Layer 6 of a small transformer language model trained on English Wikipedia (12 layers, counted from 0, width 96).
A neuron's activation on a vector x is SiLU(weights . x + bias), where the dot is the dot product.
The model reads these tokens: "1" "," "650" "," "000" " in North" " American" " rent" "als" " in " "1" "973"

The vector x that enters this layer's MLP at each token. A number n stands for n times 0.07.
0 "1": 5 18 -6 -17 8 4 2 1 -14 -10 23 24 4 49 -23 11 34 -19 -5 -3 -8 17 -11 22 -24 -15 -13 -2 -3 -2 -11 -17 83 3 -2 -13 -6 -29 -18 -3 -6 24 -2 -1 13 -29 -5 3 -3 16 4 -7 -22 -16 -12 -18 6 27 24 -14 -21 11 -14 6 8 28 -1 9 -32 4 3 -15 -11 12 -14 35 -25 5 -14 -13 10 -17 -26 16 -27 -18 26 8 -23 35 -10 19 -20 -9 -28 18
1 ",": 3 15 -12 -19 1 12 0 -13 -11 -15 17 25 1 40 -15 11 35 -18 -4 1 -2 16 -11 18 -16 -19 -7 -4 5 -3 -13 -21 76 7 8 -9 -15 -27 -20 -5 0 23 -16 10 21 -33 -7 11 0 9 3 -2 -26 -10 -15 -13 18 24 21 -24 -15 5 -15 9 9 23 5 18 -23 -2 -2 -9 -12 13 -10 36 -33 11 -22 -25 2 -21 -22 25 -21 -16 29 9 -22 42 -15 7 -22 -4 -28 17
2 "650": 0 13 20 -22 -18 -4 0 -1 -4 -3 8 -1 16 27 -17 1 44 -8 -6 11 44 2 6 -6 -8 9 -9 10 -22 0 -22 -7 77 -2 25 -27 16 -8 1 1 -14 13 -19 15 3 -25 16 8 -18 -1 3 12 -30 -3 11 -28 23 5 14 -14 -4 -10 -12 14 -22 -5 11 -3 -6 18 3 0 -28 -5 -12 14 -20 36 -8 -15 2 -4 -61 31 -20 -12 29 -43 -9 12 -6 -10 23 -23 -36 16
3 ",": 12 9 -7 -14 -24 25 -2 -33 -20 12 -7 17 -21 19 -5 -12 1 0 -21 4 37 0 -12 -36 10 1 6 -16 28 -5 -16 -32 61 7 30 -6 4 -33 3 -1 12 13 -27 35 7 -14 20 17 3 -4 9 2 -29 -5 4 -14 23 11 -3 -21 18 -4 -2 34 -18 7 5 27 -11 -17 6 5 -17 18 4 30 -35 34 -8 -18 -16 -22 -26 30 11 -23 -1 -19 -6 22 -36 -22 -3 -18 -18 19
4 "000": 13 12 -6 12 -21 -4 -7 6 -26 10 -4 -10 0 17 -5 -34 28 -8 -10 15 47 19 -11 -29 -20 24 -1 -18 2 6 -7 -8 86 3 -5 -33 22 -20 13 17 -15 19 -24 36 -10 -4 23 1 -17 -9 1 3 -33 -1 29 -13 20 -8 3 1 -3 -7 -16 15 -13 -12 1 14 -26 3 10 -18 -22 -2 -12 13 -1 34 9 -18 10 -12 -52 15 -4 -6 19 -31 -1 20 -23 -6 17 -28 -5 9
5 " in North": 22 0 -10 -12 20 16 -18 -40 -8 4 -3 0 -18 22 -28 -14 8 3 35 -5 -1 11 20 -22 -34 -5 -19 -7 -3 1 -25 -29 56 16 -10 -20 22 -34 -10 -8 -5 20 15 26 4 -11 12 24 -1 -7 -8 -5 -31 23 -2 -17 8 25 5 21 0 14 -2 7 -11 42 -9 -29 -22 26 14 31 -20 4 -11 12 -16 33 7 -28 4 -20 -40 14 11 -3 11 2 -28 37 -18 -20 -7 -22 8 0
6 " American": 10 -35 -30 -2 -1 4 13 21 -14 -4 -16 -38 5 46 11 1 9 19 0 14 -7 -6 9 -11 -10 -13 15 -38 -5 -3 -15 0 43 -7 -16 -29 -4 -64 20 27 -6 17 -4 36 -9 -20 10 0 9 -5 2 -3 -14 1 -21 -54 8 32 17 16 -9 30 -6 7 -7 21 -7 -36 12 20 13 -22 -15 -19 -4 35 1 10 -8 -26 -8 -18 -28 20 21 2 25 15 2 0 12 -21 15 -16 -2 5
7 " rent": 10 -35 -28 -25 -12 -2 -19 5 -8 15 8 -20 29 45 -9 -22 11 1 -3 17 28 19 5 -18 8 9 10 -37 -20 -2 -27 -3 94 23 13 -20 7 -42 3 2 0 17 -2 13 19 -29 35 -5 11 -34 -3 -11 -9 -1 2 -10 12 12 -16 -7 -17 2 -15 -6 -24 27 -24 -2 -16 -4 -19 -27 -9 -16 5 18 -9 1 -14 16 18 3 -12 21 6 16 6 -7 30 9 -30 -7 -21 25 -6 10
8 "als": 29 -26 -5 1 0 -17 8 -7 -9 20 11 -12 7 60 15 -40 39 -15 -13 -16 11 -10 -3 -14 30 -2 -2 -18 -15 8 -40 -38 56 32 21 -2 30 -33 -16 2 -14 10 -9 -13 -6 1 14 -22 15 -20 -12 17 -16 41 21 1 12 -1 -4 9 3 -9 -6 -11 -5 21 1 2 -39 -13 -3 -6 -27 -16 -25 16 -2 25 -6 22 17 24 -10 -9 15 1 0 -6 9 23 -33 -5 -35 3 -7 -9
9 " in ": 7 -9 -10 -23 6 -7 -8 6 8 14 10 25 -2 17 -17 -14 12 -20 19 -14 17 9 12 4 -8 5 -4 -41 9 -2 -28 -48 90 13 22 -10 31 -37 -16 -2 -13 33 -14 2 26 -10 9 6 19 21 -22 -16 14 4 1 -22 1 -6 12 8 -15 6 -8 -14 -17 -7 -6 -15 -43 11 -3 8 -24 17 -33 13 -14 33 -15 3 6 -5 -12 -3 6 -10 14 -4 -4 29 -6 8 -32 -10 -11 24
10 "1": -4 -5 -8 -23 -1 2 20 4 28 6 35 -1 3 28 -18 22 -7 -21 10 -7 27 15 4 -8 -19 7 -4 -1 -3 -3 -13 -46 67 11 22 3 11 -26 -1 -18 -27 33 -1 -1 19 -6 22 -7 14 14 -35 -7 -29 -20 -5 -9 -19 -2 5 11 -16 14 -9 11 -13 14 -17 -14 -16 -9 13 -23 -25 -1 9 17 2 31 13 4 5 -24 -28 -4 -11 -28 21 -22 -19 43 -9 32 -3 -23 -27 2
11 "973": -3 3 -9 -37 -15 10 17 4 17 -10 8 -2 23 40 10 18 41 -12 4 11 14 24 27 -15 -13 -11 -4 -31 -35 -14 -16 -20 34 27 6 16 -6 1 12 -3 -31 2 -3 -5 -9 -15 -5 0 13 13 -5 10 -20 -19 20 -31 -18 -18 14 -12 -7 16 -12 12 -19 28 -5 5 -14 -18 7 -20 11 -31 -48 28 -4 14 -6 14 -21 -36 -30 14 27 -30 24 -20 -7 49 -12 4 23 -5 -19 14

Each question shows the input weights of one neuron of the MLP. A number n stands for n times 0.0074.

n241 (bias 0.070): -15 -9 -33 -14 18 26 4 3 -21 -26 18 -16 -17 -1 -16 -21 -13 -19 3 -26 7 -21 -1 -13 5 -30 -2 24 23 -5 -3 -24 -9 5 -9 22 6 8 -2 7 -3 -11 -10 -28 -26 -8 0 11 -27 -5 -14 16 -19 -7 27 -3 -4 9 -41 24 -8 16 9 -3 -4 17 20 -7 -10 -8 -20 10 -1 0 -18 -7 -25 8 -13 -23 -13 -11 9 -1 -10 6 16 3 -26 -16 -21 -29 6 1 -13 -11
On which three tokens does it fire most, strongest first? 5 " in North", 3 ",", 8 "als"

n327 (bias -0.076): -5 -8 15 2 5 -10 8 -5 19 -3 -13 -23 -15 -21 2 11 12 -3 17 14 9 -12 -3 9 16 11 -15 -22 -3 -9 -1 -10 -10 -14 -15 -1 -9 5 -23 2 4 11 2 25 5 -6 -6 -14 -12 -7 -5 28 -11 8 -1 -2 -12 7 -3 4 -15 10 -24 -1 -4 -1 3 -3 -9 4 -16 4 -11 -9 7 -4 4 -4 -9 -8 -5 -8 8 -6 10 6 -7 7 -48 10 2 0 -8 8 -2 27
It fires most on token 5 " in North"

n43 (bias 0.131): -14 -17 -13 -12 -1 -13 -8 -17 -8 -14 6 -7 7 3 2 7 -5 -1 9 -6 6 9 -5 10 3 1 1 4 -5 -7 -7 -8 4 -2 -1 1 10 19 -10 1 -20 -6 -1 -13 7 -3 14 4 -6 -11 -6 -4 2 -13 -7 5 16 -4 -11 -9 4 2 -23 0 11 15 -4 -1 4 6 4 -38 10 11 3 7 6 -11 4 -2 -1 -25 3 5 -6 8 19 -2 -9 -14 -7 -14 2 -10 -4 11
It fires most on token 7 " rent"

n357 (bias -0.242): 4 -3 -4 -4 -23 -11 -59 -11 -14 -2 8 -25 -11 -21 5 -30 -17 -34 -9 -12 -7 23 -28 -9 2 27 20 -13 -27 22 -1 4 -5 -49 -34 9 -23 12 23 -13 14 -20 22 8 36 -26 13 -31 7 -5 9 -39 2 -19 -23 6 36 26 17 -14 3 7 15 -4 -6 18 -24 -32 9 1 18 16 -11 8 10 -8 -42 -16 -7 -2 10 7 -3 -27 -28 -27 24 6 17 -15 -2 15 11 2 24 30
It fires most on token 7 " rent"

n157 (bias -0.259): -3 34 32 -10 19 1 23 -11 -15 -11 10 -26 -2 -3 -28 -8 1 -29 9 -33 -17 1 21 29 -8 -29 20 -12 28 41 4 7 -8 -4 -7 5 18 -14 -10 -9 24 -16 -3 -30 45 1 -42 2 12 -9 20 7 1 -9 -35 -22 1 11 -17 -12 -1 -1 14 13 22 -2 10 29 -4 17 4 24 -14 -22 22 -17 -20 24 0 -2 10 -3 6 -11 -31 39 -7 35 20 10 -29 8 30 -24 14 27
Its two highest activations, in order, are on tokens 1 ",", 0 "1"

n230 (bias 0.044): 13 -17 -46 1 -16 -27 -17 -15 -17 -5 -12 -3 -8 -1 -22 7 -13 -3 -10 -13 -2 8 -23 3 -5 -31 34 -14 -40 10 -5 -18 -5 -14 6 7 -12 21 -35 2 -19 -10 -6 -23 -22 8 -20 -9 -7 -23 -24 3 17 -22 31 -7 16 1 -24 17 -8 -16 -20 -48 1 14 21 -7 -19 -5 1 -1 -13 9 -13 18 -6 -10 2 -30 -3 -14 1 -25 5 -1 0 -26 -31 -16 -2 -19 5 -8 19 -5
It fires most on token 8 "als"

n61 (bias -0.395): 19 12 -8 4 2 -4 13 -30 8 24 -14 -33 3 -19 4 -25 -18 0 14 29 4 22 3 30 9 32 0 52 -5 19 -27 -6 -44 1 -20 -29 -1 -41 -10 -22 9 10 -13 -14 3 -20 -19 1 -5 -2 -19 -66 -49 15 -17 6 22 21 -7 -48 3 -5 -20 6 -9 0 -16 56 12 -1 31 10 -26 95 4 1 -33 -28 13 55 -6 11 56 -53 19 -23 23 42 9 36 24 22 -13 -11 -34 36
It fires most on token 1 ","

n222 (bias -0.182): -8 5 10 45 -7 -35 47 1 -22 8 -16 -17 24 -6 -4 -8 -11 13 38 -27 -2 14 24 -15 8 -13 -30 -7 20 -5 -6 -7 -5 -35 14 -9 -25 4 -11 -1 5 -5 16 26 15 -8 2 -9 -39 -1 29 -4 -5 20 29 32 16 -7 -22 -14 -23 -14 -29 14 -27 -1 -3 40 20 6 8 -34 -46 0 9 17 0 -2 29 25 -11 24 -21 30 -13 11 40 -7 -3 10 10 22 -22 64 15 -3
On which three tokens does it fire most, strongest first? 4 "000", 7 " rent", 2 "650"

n255 (bias -0.292): -21 13 2 -8 -11 10 9 7 24 6 -22 -38 -14 -16 -6 9 -1 -34 11 -24 11 -13 0 5 10 -14 7 22 3 8 7 -10 -32 6 -2 31 -31 -14 -5 -14 9 -9 -31 -4 11 -5 -6 45 4 5 -12 31 5 13 -8 36 52 46 -12 -44 -17 -28 15 10 14 -17 18 8 12 -14 0 12 -23 31 6 5 -13 -1 -4 -23 -2 -11 -7 -1 -21 18 6 -3 5 10 -6 -10 11 -19 14 13
It fires most on token 3 ","

n80 (bias -0.271): -2 -5 8 -23 -31 -35 32 -9 -19 2 -23 3 32 1 -11 25 -8 18 16 -15 19 -8 31 22 -40 -40 -8 24 61 6 -25 -26 32 -26 -26 2 12 26 -10 47 -23 -22 -14 -27 -33 11 35 17 -9 8 24 -30 -17 -12 -24 8 -5 2 -18 -3 -1 21 0 14 16 -9 6 43 1 18 12 4 13 22 25 -4 14 -2 28 -10 1 -23 8 15 19 -4 -20 -7 16 10 -18 18 -63 26 -10 3
On which token does it fire most, and how strongly? 0 "1", at about 1.6

n17 (bias 0.039): -12 -17 3 -9 2 11 28 -11 -23 -37 7 -3 32 -1 2 -10 -8 27 -27 -9 1 1 -12 2 -15 10 -9 -16 -8 16 -7 -29 -10 5 -6 -16 -7 12 23 -18 -25 -5 3 -18 -8 3 1 -32 -34 -47 20 19 9 4 -12 -1 40 -23 -8 -8 -8 6 21 -13 -4 -2 23 -15 6 -16 -8 -15 6 -8 7 -12 5 -17 -22 -13 10 -6 -19 20 0 -14 8 -9 -7 -25 16 3 5 -28 10 27
On which three tokens does it fire most, strongest first? 2 "650", 6 " American", 4 "000"

n142 (bias -0.392): -28 -10 30 3 -32 -7 -11 -16 12 -12 -19 8 4 -20 27 19 -21 -6 -23 -44 7 -6 -4 -15 -5 -21 2 24 15 4 -22 -13 3 1 25 7 4 2 -7 20 13 8 -12 -12 -17 0 -36 -1 10 -4 -9 -1 -29 28 -20 14 -12 6 -14 -19 0 -17 6 13 21 20 -11 13 9 6 25 18 16 16 -10 2 25 -3 9 26 10 14 -7 23 9 28 13 32 16 32 0 25 -14 33 -20 -36
On which token does it fire most, and how strongly? 8 "als", at about 0.56

n129 (bias -0.024): 3 -9 13 19 10 -25 0 7 -3 23 -2 6 -22 2 -2 -14 -4 -3 9 -4 -1 10 -10 17 26 -7 26 -6 -13 -7 5 -13 5 6 11 -11 -3 17 -13 -42 -4 7 15 -1 2 -3 -4 -12 12 -11 2 -11 -5 16 8 23 -15 8 1 3 3 -2 -2 -16 -7 -5 6 -10 -16 -1 10 8 7 9 2 -3 23 4 -9 -10 4 17 8 0 30 5 -1 -4 -9 14 13 6 -7 0 6 20
It fires most on token 8 "als"

n310 (bias -0.245): 18 10 26 11 -44 -6 -5 13 8 1 19 -35 -10 10 14 -14 5 -6 -11 -23 23 -4 -20 -13 -16 4 -8 9 8 -19 23 16 -12 -29 7 17 2 -13 -2 -8 -29 -4 38 28 16 12 -4 9 -1 -12 22 26 9 3 10 -1 6 0 20 -27 -11 11 -6 52 -7 10 9 -1 -22 -10 -2 -1 20 7 -27 -1 -2 9 14 0 -2 3 -12 -7 -25 17 -18 -29 27 -26 0 17 -16 30 -17 22
On which three tokens does it fire most, strongest first? 4 "000", 2 "650", 3 ","

n369 (bias -0.276): -14 46 -27 0 1 -23 21 -6 2 -10 -4 36 -12 12 24 26 -28 -44 -6 -9 29 -33 33 10 9 -1 -18 30 22 -2 -1 25 17 12 -4 -39 8 13 12 8 3 -34 -19 3 -11 12 16 -23 11 4 22 9 17 0 -4 2 -2 12 22 -21 -8 -11 9 23 17 15 20 -28 -15 34 13 8 2 -7 -38 1 -9 -10 -19 -8 13 -5 3 -8 -12 -1 4 -17 19 -1 9 5 15 -10 2 1
It fires most on token 2 "650"

n108 (bias -0.188): 2 35 6 25 3 2 14 9 -26 16 -4 -5 2 5 19 1 13 12 8 21 3 -19 -12 -21 18 8 23 1 28 -3 12 0 7 10 0 14 6 4 -2 -9 -15 7 11 -4 1 13 -5 9 -30 -11 -17 -4 27 5 13 -11 -13 -8 6 9 -8 34 1 16 -2 -1 -43 -11 7 3 -27 -2 2 10 -29 -14 -3 6 9 26 7 7 -14 -4 -2 -6 -13 14 -9 -14 -4 0 10 1 -5 17
Its two highest activations, in order, are on tokens 4 "000", 8 "als"

n283 (bias -0.052): -9 -4 -7 -46 -8 28 -4 -33 10 -4 -17 -22 1 -20 -6 -17 4 -5 6 -6 -2 -3 -8 4 -4 -7 7 8 2 -31 26 6 -21 0 -13 -20 -14 -9 -9 -25 -4 7 23 -2 16 -16 2 -21 -2 17 11 -12 2 1 0 -11 -16 -18 -3 -5 -11 -22 -35 -5 19 4 -18 -19 -5 3 13 30 -6 -14 -13 -16 0 9 12 -16 28 -15 19 28 -7 14 0 -2 -3 -16 -30 -2 -13 -19 20 16
On which token does it fire most, and how strongly? 5 " in North", at about 1.5

n65 (bias -0.289): -11 39 45 -12 24 -1 29 -31 -20 -5 19 -19 -18 -15 34 9 -26 -23 -17 15 17 16 -4 6 -5 24 6 41 17 5 2 -5 38 -33 16 -30 -13 27 -12 15 -14 -15 -10 2 -25 -11 28 29 -18 -13 12 -2 34 -3 26 16 -5 26 -2 -34 -1 -7 -12 -15 -2 -2 6 19 29 10 -19 -5 10 -42 25 -18 29 -3 9 0 10 -41 16 25 -6 -5 14 -25 16 -14 -7 24 -11 -3 -31 6
Its two highest activations, in order, are on tokens 2 "650", 4 "000"

n175 (bias -0.004): 9 -4 16 9 24 -9 -13 -10 -28 -24 0 6 -9 8 -3 -3 -1 6 -29 -27 -21 -14 6 0 5 14 2 -24 28 -19 0 18 11 -2 19 7 15 -20 -12 10 19 7 11 -18 17 2 -20 -11 -33 -1 -3 8 6 11 18 0 -21 29 15 7 2 -23 9 -5 -9 -5 14 -20 19 15 -7 -5 -41 10 0 8 -7 -18 9 8 8 -2 19 0 -5 15 -25 5 5 1 10 -15 -7 -3 -14 -9
On which token does it fire most, and how strongly? 8 "als", at about 1.1

n172 (bias -0.231): -3 16 7 -16 -23 33 -18 -5 -6 28 23 -9 14 -21 -5 16 -20 -18 -7 19 -1 -40 -25 19 11 6 -22 -1 7 -4 -8 22 -10 -28 -25 -42 -16 -22 -15 28 -21 8 -22 -11 7 -15 -31 -10 -22 -4 -8 1 -14 0 -16 18 -3 21 -16 9 -20 7 -13 -13 8 -6 -1 16 6 0 -25 -9 20 -11 -4 -23 -16 35 0 -18 -4 4 -16 9 5 14 14 20 -16 -19 -2 -19 -6 -14 -22 7
It fires most on token 1 ","

n149 (bias 0.050): -13 0 -3 3 5 -22 -14 14 -26 9 -15 -1 -19 17 9 -5 18 -14 -19 -10 -8 -4 -7 -26 10 -9 20 -29 8 -21 41 3 -12 -11 12 4 -4 31 0 -25 -12 0 -8 -7 4 9 1 -2 -15 6 -35 5 22 2 12 -25 9 20 -12 8 12 -9 -24 28 -7 3 -1 0 -10 -14 -6 -9 0 5 2 -5 21 -16 11 -25 2 -26 -8 5 16 7 -1 -6 -13 4 -26 -11 -15 3 -14 2
It fires most on token 3 ","

n305 (bias -0.150): 14 20 19 -41 -4 -2 -3 -16 1 26 35 -31 9 -15 -23 -1 -30 -3 11 -43 -23 -12 12 -31 5 10 16 -8 -6 -28 28 23 15 37 -18 -14 -4 -17 37 7 1 -33 -6 10 6 12 -21 -19 -7 0 3 9 -18 14 -55 -8 -3 15 11 -26 -29 4 -12 -8 12 -24 23 -13 -31 -23 24 15 0 5 -14 -51 -18 6 3 7 -11 -19 29 -13 -3 -33 0 13 -12 1 17 -10 -19 2 10 3
It fires most on token 5 " in North"

n58 (bias -0.024): 0 9 -13 -26 41 17 -24 -18 -40 -3 19 -17 15 18 3 2 7 -7 -9 -5 1 -7 4 -21 6 22 18 24 14 3 -3 -8 14 3 -13 -3 6 11 10 17 1 -15 -21 -3 26 27 -14 13 15 6 -32 -6 -7 -13 10 15 0 17 7 13 8 -11 9 29 -12 30 12 -22 2 -9 -17 0 24 17 -6 -2 16 -33 0 -3 -10 -26 -1 -2 -13 5 23 -8 -17 3 14 4 3 1 -1 -13
It fires most on token 5 " in North"

n259 (bias 0.062): 5 -4 -27 -7 4 17 -27 12 -10 -28 26 -4 -10 15 22 5 -5 0 17 -17 13 -35 6 -5 19 -10 -21 11 1 15 -10 6 -6 2 15 -2 -21 4 -16 0 7 -7 15 -11 4 -8 3 -15 6 -14 5 13 16 -5 -1 8 -11 -4 -2 0 10 9 -4 11 -6 1 -35 -2 -13 13 -34 -16 10 -13 7 3 2 5 2 1 -2 -23 2 10 -5 -7 7 -2 -18 -11 -14 -12 23 27 -11 5
On which token does it fire most, and how strongly? 7 " rent", at about 1.2